Layer 5 of a small transformer language model trained on English Wikipedia (8 layers, counted from 0, width 128).
A neuron adds its activation times its output weights to the MLP's output. To switch it off is to set its activation to zero at one token and run the rest of the model.

Output weights of the MLP neurons that the questions are about. A number n stands for n times 0.0024.
n3: 32 41 -5 1 -31 23 -31 30 -6 -20 3 -30 16 9 1 15 -14 -5 -13 -13 26 0 44 28 9 28 40 -27 -18 18 2 -70 8 -33 35 -38 -44 18 25 -23 2 16 20 -2 -41 -9 1 31 -59 31 39 -16 7 22 -49 7 33 -25 9 -45 -19 2 -23 -5 -26 36 29 -13 22 29 -45 -12 -20 8 -3 28 -5 -41 13 -21 -6 40 64 -21 -18 13 26 -17 25 11 -21 -14 -6 18 -42 5 16 -26 31 9 -15 -28 47 -54 30 35 15 -40 -9 14 -2 25 27 16 -6 -7 -10 -7 -2 -35 -61 -1 20 -8 19 25 -27 14
n10: 21 -18 -26 48 12 -19 -49 -2 -67 -25 -14 -12 7 36 -16 1 -10 -24 -15 31 15 -8 -21 -32 12 23 24 7 -4 19 -7 2 29 13 -20 14 -25 -64 9 20 23 -23 30 -49 7 -1 31 29 -18 -41 9 -44 15 -2 -4 29 7 -17 7 -22 -4 10 19 2 20 -55 -20 4 38 -1 5 -33 -19 -14 -13 17 57 12 -4 -14 34 3 -11 56 7 -5 26 -14 35 6 27 0 -17 14 18 -25 -46 -4 22 19 43 15 2 13 45 -19 16 -11 28 -31 11 -9 18 1 -41 17 -19 -10 -35 -1 -19 -9 -7 31 -56 45 47 -9
n40: 81 8 6 10 27 -26 32 -8 28 -31 35 -36 2 8 11 -33 -17 -1 5 -48 -59 44 -41 -44 24 42 -10 24 51 -5 23 -4 -30 -35 35 10 35 30 10 37 29 0 71 47 1 -25 41 -8 -27 22 -38 18 32 -90 -35 23 16 -67 53 -44 -80 16 1 -45 -94 10 4 -46 5 -4 -45 -41 35 -5 37 -36 -48 21 21 7 17 18 6 12 19 -11 9 -26 -9 -34 -42 46 -23 -15 -18 23 -63 -81 19 -26 31 38 96 34 -17 27 -16 16 14 38 -12 -40 74 26 7 -35 5 -34 12 -5 35 15 -38 31 -24 2 -74 16
n59: -11 8 -65 44 0 15 -21 -20 42 -15 47 11 39 -45 -24 44 -5 59 -13 10 -4 0 -11 -75 47 25 -46 26 -64 -90 -26 35 66 -25 -2 2 0 -40 3 10 69 35 20 76 -9 32 39 11 -21 2 -7 -59 16 -19 -21 73 15 71 -24 -57 59 2 -39 -50 -12 54 -18 -45 -21 30 -10 -47 19 -13 -12 -24 2 -4 -16 -24 -2 17 -40 -71 40 -11 -46 -48 -26 42 38 41 22 -41 22 -36 -32 -16 -21 -41 9 -30 18 18 -6 12 -10 41 -14 -12 31 30 20 -18 -50 21 27 -45 29 -29 -30 -52 47 43 -5 34 32 48
n67: -16 -7 -26 -4 45 -29 -6 -2 -3 2 -2 7 12 27 30 5 15 36 27 20 59 -7 26 32 35 40 -24 -8 10 -45 53 -12 4 20 50 1 -42 21 -37 -41 3 -8 8 -29 68 6 -15 -45 -11 -40 -5 -8 27 14 43 -8 20 17 -22 6 14 42 -3 -11 35 -17 2 -7 -54 11 -23 2 -46 -7 5 23 34 29 1 1 -26 18 -43 11 11 8 -19 -19 22 -31 -29 -41 67 19 -33 -23 40 17 -10 4 -38 -42 22 -14 3 -34 0 -13 -25 29 4 23 5 -49 -14 -14 -38 -42 -5 15 -42 17 -75 15 -23 -16 48 14
n88: -11 -31 12 11 2 -3 -17 9 -1 18 19 23 -16 1 10 -29 24 11 7 -4 -52 -5 15 22 9 -34 19 -31 34 -8 -11 -5 -2 14 -12 7 -12 15 -1 15 0 -11 -48 -12 -46 21 9 22 23 -34 3 26 -21 -1 -32 34 -14 -25 13 34 -38 -21 27 -16 -5 12 44 -3 -46 -42 4 20 -3 -54 -41 -14 4 -21 7 12 50 15 -16 -41 -27 43 47 38 -13 79 41 21 6 18 5 -3 -2 -19 1 -13 4 8 2 -17 -12 -7 22 -35 30 -29 -3 -8 9 -10 -22 25 0 -25 1 -12 10 -13 14 30 -21 16 -3 -15
n89: 28 42 -4 48 6 2 -28 8 -1 35 18 -53 19 -15 -3 20 8 12 27 -6 -4 -6 -1 19 -10 26 -27 -23 21 -7 -29 -3 -25 -11 -19 14 -12 -10 -7 -5 -5 -9 -24 11 -18 -7 39 -18 34 -9 43 -33 8 22 -4 18 -68 -22 20 36 -6 4 28 17 1 1 22 18 30 -8 14 -19 -5 -2 -57 -13 -45 0 5 32 -41 -13 -49 17 -26 4 -18 -4 17 8 -5 -59 -13 41 21 -1 27 -23 -5 -12 32 -26 32 -5 30 -3 -7 -1 9 -17 -20 15 29 10 -15 -28 3 -6 -31 17 43 15 18 22 1 -32 -28 8
n92: 31 -41 -33 -12 40 24 -3 39 -12 1 42 -18 -12 13 -37 10 30 -39 -27 22 -25 -34 0 26 42 -44 0 -15 -23 -12 34 36 -26 -14 25 -1 -19 -5 43 67 -7 22 -43 23 30 14 24 -11 22 18 21 -3 -7 1 -4 -17 19 -25 19 5 -15 12 -36 30 3 -2 33 14 -20 -3 37 -14 -43 -9 -6 -55 -15 -53 -37 -30 -33 -5 -51 0 26 -32 -23 -36 -7 -11 -37 22 57 -28 38 -2 -20 -14 0 50 28 -1 4 32 27 -9 -30 11 3 -7 12 -8 6 21 1 -8 0 -37 65 -2 -10 12 36 48 -62 10 -1 7
n93: -9 30 1 -2 14 -12 28 8 -11 9 9 -37 33 -5 -11 46 15 -6 0 -33 11 -57 -11 13 43 1 -39 -22 14 -11 -13 14 55 19 -25 18 43 0 -48 -7 -9 11 27 12 16 31 -5 0 -58 -21 -12 -4 31 32 -48 15 6 -20 22 9 28 12 -11 10 60 4 -36 -5 39 12 -9 14 -11 16 16 20 -21 29 -3 -13 -12 -11 -41 -42 16 -1 -10 -2 -10 6 -4 -20 -1 -4 47 9 -25 -4 0 -35 -3 -43 16 -6 9 -29 12 27 -54 -36 -1 55 15 1 4 45 18 34 6 -27 -12 16 -20 -30 -4 -3 -21 -35
n96: 12 13 44 -28 -19 16 -8 -2 -9 48 -72 -6 -13 0 -69 1 16 -4 -85 -1 -8 28 3 -28 -41 16 14 29 -27 8 1 39 -78 -22 44 25 9 11 -26 34 32 29 39 -15 -23 22 19 16 -22 -12 -3 5 -8 -26 -45 -2 -6 19 -35 -43 34 -67 -11 -7 47 14 4 18 24 12 57 -1 27 32 -9 -20 -46 -16 42 24 -19 -8 18 4 48 -45 -67 -4 -31 -8 23 23 -89 51 -34 27 2 19 28 -46 -1 50 -35 28 -33 -36 -5 50 8 54 -15 -30 15 -21 3 -15 69 -7 -31 18 85 -45 40 -18 -6 21 -2 -37
n153: -9 1 -43 -52 -3 -30 25 38 -34 18 -1 22 -35 6 -14 13 7 -4 17 -46 -14 -8 23 4 -10 -18 13 3 7 -9 54 22 6 -1 -21 -27 -1 16 -4 -25 -16 -10 14 41 9 -70 -25 -19 -8 57 -23 -17 16 30 16 -13 -33 8 6 16 -11 -38 -27 17 -21 -32 25 -9 17 4 20 -37 -42 55 -30 -48 15 16 -33 -25 -9 3 19 7 -1 27 22 -30 1 -6 34 25 0 -14 -9 -16 42 47 -11 20 17 19 8 35 14 14 16 11 11 3 12 39 -14 16 -9 -17 59 -4 20 -10 -37 4 23 -6 -29 -21 14 -15
n161: -35 12 13 -19 -41 -30 -11 7 -46 -8 2 5 -5 14 -12 4 33 -34 -2 -4 43 14 1 -14 -27 16 41 47 28 -14 -26 20 20 11 7 27 26 29 -32 -26 19 1 35 -8 52 0 -53 7 9 -46 37 43 -25 -42 4 -22 -44 -22 26 7 6 -24 -39 -20 -35 31 5 -33 6 -72 8 25 -10 45 5 -4 7 -19 44 22 -21 38 20 -38 -16 -3 -9 2 -13 -9 26 38 -7 8 -37 29 45 13 -13 21 17 32 -2 -24 -27 -26 17 -8 28 -10 -10 -29 -26 -8 22 -3 51 21 -23 -30 16 12 -18 -17 11 -2 -32 25
n200: -6 23 42 -4 -35 -24 4 -4 -19 -18 56 20 67 -13 8 -7 40 -27 36 7 25 -20 -21 -5 11 2 18 -12 13 -17 14 -23 3 -36 -19 35 -34 25 -5 -18 8 -6 -46 -28 25 -14 39 -25 27 23 32 35 14 -8 6 -36 24 55 16 -21 19 -22 3 -39 -12 -42 20 28 18 10 -13 18 13 -9 -1 -2 -7 49 -7 31 -16 9 41 -42 -62 -10 -3 9 -12 9 -5 18 35 17 28 -22 -17 -44 15 -2 -11 -16 1 28 18 -57 -35 21 -37 4 4 -15 54 -3 -24 -35 -24 -14 13 -35 -55 43 -47 16 -29 -2 33 -4
n219: 37 -89 -37 -3 8 19 4 11 27 -11 -13 30 22 -8 -5 -2 -40 0 47 41 7 -4 8 -16 -59 -4 30 -5 -36 19 -48 25 64 6 -18 -8 -49 -9 24 -10 -15 19 -15 -24 36 0 9 14 1 -1 -7 -49 -14 -20 7 18 -62 -17 -36 5 37 -52 23 19 18 2 0 -33 -7 76 -3 43 -8 21 -11 2 -4 -31 -13 11 61 41 -10 24 -16 6 16 4 -3 -5 26 -15 -23 43 22 15 16 -14 43 -43 -64 -24 12 16 42 -51 18 23 -15 27 -15 -18 -9 -18 -16 12 -26 7 -2 28 -2 44 23 13 -30 -29 22 -50
n226: -16 -29 9 -7 -2 57 43 -5 66 15 7 7 33 -38 -22 -15 40 14 33 -16 -81 -65 -7 -9 60 4 2 22 27 2 -25 -50 -36 28 -20 2 26 45 -1 -28 -7 -50 -14 54 -60 21 -9 9 78 -2 4 -25 6 17 18 -2 11 3 -38 -2 52 4 26 2 -48 6 0 -28 4 -26 30 27 -3 -16 46 -27 35 55 26 -40 -12 -24 9 17 -1 -37 60 -17 11 62 8 1 -5 -17 10 -26 -34 7 -22 -20 -5 -5 -5 44 -16 -26 -22 -33 -50 15 -65 85 26 -19 -34 17 -5 6 -55 -9 27 -4 0 11 2 -51 -13 -32
n229: 14 -45 17 -6 14 8 -25 29 32 8 -5 -17 4 9 11 -27 58 -23 13 -89 -65 4 6 -9 0 -30 37 19 -10 -39 7 5 75 1 27 18 10 -7 -1 16 -19 27 9 22 48 -23 -23 3 -38 -34 -18 -18 -43 -15 10 -8 15 -19 6 -12 -48 18 38 20 -2 14 -32 -37 29 -5 -17 13 18 27 42 -16 -24 2 1 -24 44 -13 -7 -4 2 3 2 -12 -1 14 5 23 -19 50 60 -30 -26 -8 18 -4 -47 12 6 1 18 -42 -45 24 42 6 1 8 23 25 -6 2 -48 28 19 5 -13 22 23 -19 21 -4 -33 -22

Each question names a token from some text and the token that comes next. It shows the activations a of the neurons there, in the order above. A number n stands for n times 0.029.

Then comes g, the gradient of the next token's log-probability with respect to the MLP's output, scaled to length 1. A neuron's effect is roughly proportional to its activation times (output weights . g). A number n stands for n times 0.0033.

"s", then " or"
a: 5 0 18 0 0 0 0 0 20 0 10 24 4 26 0 37
g: -61 -2 -7 9 -30 -39 -61 24 30 -28 -6 -27 -27 -5 -15 21 -39 -28 -8 48 50 -45 -45 14 -3 -51 -18 43 -33 3 -34 1 21 -1 15 29 16 3 45 -4 -14 -22 2 -20 11 10 14 -17 -24 -37 5 -9 43 -13 13 2 -9 -3 -48 41 39 -15 -20 15 33 -4 43 -18 38 -13 14 5 -35 57 32 24 -18 8 7 -34 72 -19 -4 11 13 -3 -10 11 7 -89 11 9 19 2 -31 -13 7 10 15 12 10 -17 -13 -24 16 44 32 29 19 -10 26 -15 -17 -15 -11 -19 34 19 30 -30 11 -8 -20 0 13 39 22 -9
Which neuron, switched off, lowers the next token's probability most? n161

" Here", then " To"
a: 0 0 0 63 0 0 14 37 0 0 0 0 0 16 0 0
g: -13 37 -21 -41 -31 -29 -15 -22 -5 -30 -21 18 8 19 52 -3 -23 29 17 37 54 -22 21 -5 29 55 -13 19 13 -38 -9 9 -29 -41 -32 -8 8 32 23 47 -49 -25 -25 -18 16 23 -25 47 40 7 4 -24 22 -46 15 -15 -13 9 -15 13 12 18 -16 -48 17 -12 -16 -41 -45 0 10 -6 24 25 -6 36 8 -24 11 27 4 15 -48 2 32 14 -33 -7 -17 1 42 -18 -9 -29 17 -15 12 33 -30 2 12 -3 -54 -44 -12 1 31 13 -14 -8 26 2 -33 -19 0 13 47 -42 -6 -1 -3 4 -27 49 27 -24 82 26
Which neuron, switched off, lowers the next token's probability most? n59

"har", then "a"
a: 0 0 0 0 0 7 22 13 6 0 0 0 0 17 0 0
g: -64 3 -45 9 -24 11 -21 9 14 13 14 -35 -28 -21 14 -17 4 -17 35 -50 -43 29 -9 -32 29 -10 -45 -6 -5 26 33 12 -7 -3 -18 36 46 -18 -18 -11 57 -12 -5 -13 -9 -34 30 -31 15 21 24 50 9 19 -31 11 -20 -19 -18 -14 19 3 24 11 -17 4 18 -6 -4 26 21 8 12 8 13 -22 -33 -61 -70 -58 -55 7 7 37 12 2 11 6 33 23 44 10 -60 2 28 -32 2 -31 11 14 44 10 57 15 27 7 -5 -13 6 -26 15 57 27 4 20 0 -3 5 45 -8 21 -18 0 -24 -45 21 -26 2
Which neuron, switched off, lowers the next token's probability most? n89

"ri", then "\""
a: 0 0 0 0 0 8 25 1 25 0 0 5 80 0 0 47
g: 28 -59 -11 25 0 -15 -7 -26 16 -22 0 0 25 3 -28 -29 -16 -21 6 0 -11 -30 -29 -38 10 12 5 40 30 33 -7 -2 12 -11 -34 13 22 -1 -19 0 -34 -27 24 34 -18 7 -4 9 -28 6 -27 -15 11 -15 -18 -18 -27 -5 7 -63 4 -17 -9 11 8 -3 -28 59 17 11 -33 -5 33 37 52 -1 60 21 -9 -11 -23 -9 42 23 15 8 7 -13 39 46 -14 -35 18 -7 17 1 -55 1 -32 -35 -2 -10 29 -8 -23 42 -80 0 19 -30 25 46 60 59 12 14 7 27 55 -55 10 -38 6 -9 19 6 -10 -27
Which two neurons, each switched off alone, lower its probability most, in order? n229, n93

" a", then " concert"
a: 22 70 0 0 5 0 39 0 31 90 0 0 0 0 0 0
g: -11 19 15 -20 -36 0 57 31 5 14 0 7 2 0 -12 -43 -19 -33 -9 -21 29 23 -39 15 -14 37 15 1 2 6 18 27 -42 2 37 0 23 -9 7 25 -11 -24 23 -4 -19 -1 36 -17 -46 -33 -29 10 -90 25 20 23 -17 -60 14 29 6 -14 9 -9 10 32 22 12 19 53 48 6 -5 5 40 -39 -58 35 -32 9 -15 -9 41 3 -21 19 18 16 2 8 -40 21 -44 50 23 -24 39 -3 -4 12 3 -53 24 -3 22 -16 -3 -10 -15 -25 34 -2 -1 52 -6 -10 -19 -13 -40 20 -51 -25 35 9 -12 -7 -17 -52
Which two neurons, each switched off alone, lower its probability most, in order? n96, n89

" the", then " Royal"
a: 54 86 0 0 0 0 27 0 9 83 0 0 0 8 0 0
g: -45 22 4 -3 -27 11 -7 17 -17 -4 -6 -4 24 23 -28 5 3 -19 -11 68 -2 -54 -27 -28 -25 -10 13 -13 -29 -6 9 23 5 -1 14 7 54 -2 -38 -11 -11 -6 -20 -22 -30 4 12 -26 -16 -32 -24 42 20 -32 8 27 -5 -1 10 5 3 -13 -66 38 -38 -2 7 -21 28 -19 -22 30 -10 -34 0 2 27 17 -2 -8 9 19 28 -19 -50 -32 8 17 19 43 79 12 -1 -1 19 -1 37 1 -2 0 22 19 -4 6 -15 -15 25 -7 -74 -48 3 17 54 13 17 -34 54 -23 13 69 -7 -2 42 31 -67 -5 38 -13
Which neuron, switched off, lowers the next token's probability most? n10

" in", then " the"
a: 22 0 0 0 63 41 15 0 0 0 0 0 25 65 0 32
g: -40 -29 -24 45 -29 -15 -8 13 -26 -35 -29 61 -7 47 2 9 4 -9 16 0 -26 -42 25 -11 -3 19 -6 -42 23 21 -1 -9 43 8 59 9 -44 -21 -42 4 20 48 7 36 31 15 2 -49 -12 38 26 -14 4 -32 -17 14 -21 -8 14 -3 -38 -28 1 -26 22 -24 36 18 56 26 -6 -53 -18 4 38 28 72 33 -19 -5 -42 33 10 -28 -31 -9 19 -22 20 11 -43 -9 -19 3 12 -2 28 -31 20 0 31 -4 2 -17 -4 -21 57 -19 8 -9 19 38 -20 -10 -12 3 -1 -13 11 -14 -8 -45 -49 -29 -11 37 13 20
Which two neurons, each switched off alone, lower its probability most, in order? n67, n3

"s", then " such"
a: 21 0 17 0 0 0 0 0 0 0 0 28 0 25 0 22
g: -20 -10 -36 -30 14 8 3 29 -26 -7 21 2 13 12 -21 11 32 -34 33 -7 -20 -14 -1 11 18 -7 14 3 5 15 23 2 -41 3 -38 11 -56 -3 -1 15 -50 4 -29 -23 26 -2 18 -11 -9 -17 17 37 -36 51 24 -1 61 -16 -15 2 -2 58 4 -30 -2 -45 18 -35 -5 84 -33 16 16 -32 -25 49 -7 -7 -6 6 39 -38 -53 -8 11 5 -9 -8 -25 -14 17 -8 26 5 -14 -22 -5 24 -67 18 4 -12 -6 13 19 35 29 -23 17 15 4 10 -17 17 -50 16 -24 14 6 27 18 26 -22 51 26 -73 58 -32
Which neuron, switched off, raises the next token's probability most? n161

"t", then " Char"
a: 0 0 0 9 0 0 18 20 20 0 16 0 0 0 0 13
g: -20 21 -22 20 4 -20 -5 1 -13 7 -20 -25 23 -2 12 28 -4 23 22 53 46 -31 -18 -17 50 20 -9 -27 -53 -41 -30 35 17 8 5 -26 17 43 36 11 25 3 -45 -49 37 18 -17 9 9 38 58 13 43 22 -6 -27 30 4 -30 15 6 30 -12 -11 25 20 -27 -18 -11 -53 17 2 14 -10 -6 -5 -46 -14 0 -11 1 3 -31 4 34 -43 -39 24 -17 -13 23 13 23 -28 18 -7 7 13 6 7 -18 10 -60 -29 -18 16 -10 -17 -11 19 25 -23 -67 -23 -13 13 -12 -11 -24 25 -19 53 -25 16 -29 -47 65 57
Which neuron, switched off, lowers the next token's probability most? n92

"i", then " at"
a: 0 0 0 0 0 0 16 27 10 0 0 36 0 0 0 8
g: 7 -3 17 13 -2 24 -15 16 21 33 14 -12 5 5 50 14 40 25 -14 -21 -35 35 26 -51 20 18 -56 -15 -31 11 -14 45 5 -34 55 -46 -9 -1 15 20 -64 27 1 20 16 -19 3 -33 -6 -12 -19 -29 -44 -6 -36 30 24 -4 -15 -5 -48 57 9 -15 -15 -16 39 17 9 -15 -4 -3 -8 -23 29 -13 -2 -19 13 12 -39 62 -21 -8 76 -33 -4 -44 9 -10 17 -18 35 -9 19 -3 -44 -30 -60 -27 -32 39 26 48 -12 -9 -6 6 -12 30 -7 26 37 12 -6 -3 -13 -34 -2 1 -3 18 17 36 20 -33 -5 -14
Which neuron, switched off, lowers the next token's probability most? n92

" singer", then " Andrea"
a: 33 0 27 0 0 0 0 0 0 0 22 54 0 0 0 0
g: -28 26 -4 -11 29 18 23 -4 -18 50 9 -11 -4 46 18 33 37 13 -17 -3 -28 49 4 79 2 -23 25 -18 0 -22 38 -5 17 -13 28 -2 -64 -26 -12 -34 -31 -31 -24 27 -4 34 -36 23 -26 0 -48 -1 -19 -17 0 -4 1 -12 13 -1 -39 16 42 -8 15 14 32 26 -10 17 51 25 -18 -5 27 -74 2 -9 7 2 -9 -33 -15 -33 19 -19 -10 1 -6 -36 5 17 0 25 -48 -2 31 61 5 31 -43 -39 11 -2 -5 -51 -21 54 4 -15 -6 17 7 17 35 -38 -23 56 -27 2 8 -20 -5 -4 21 -24 -10 -35
Which neuron, switched off, raises the next token's probability most? n40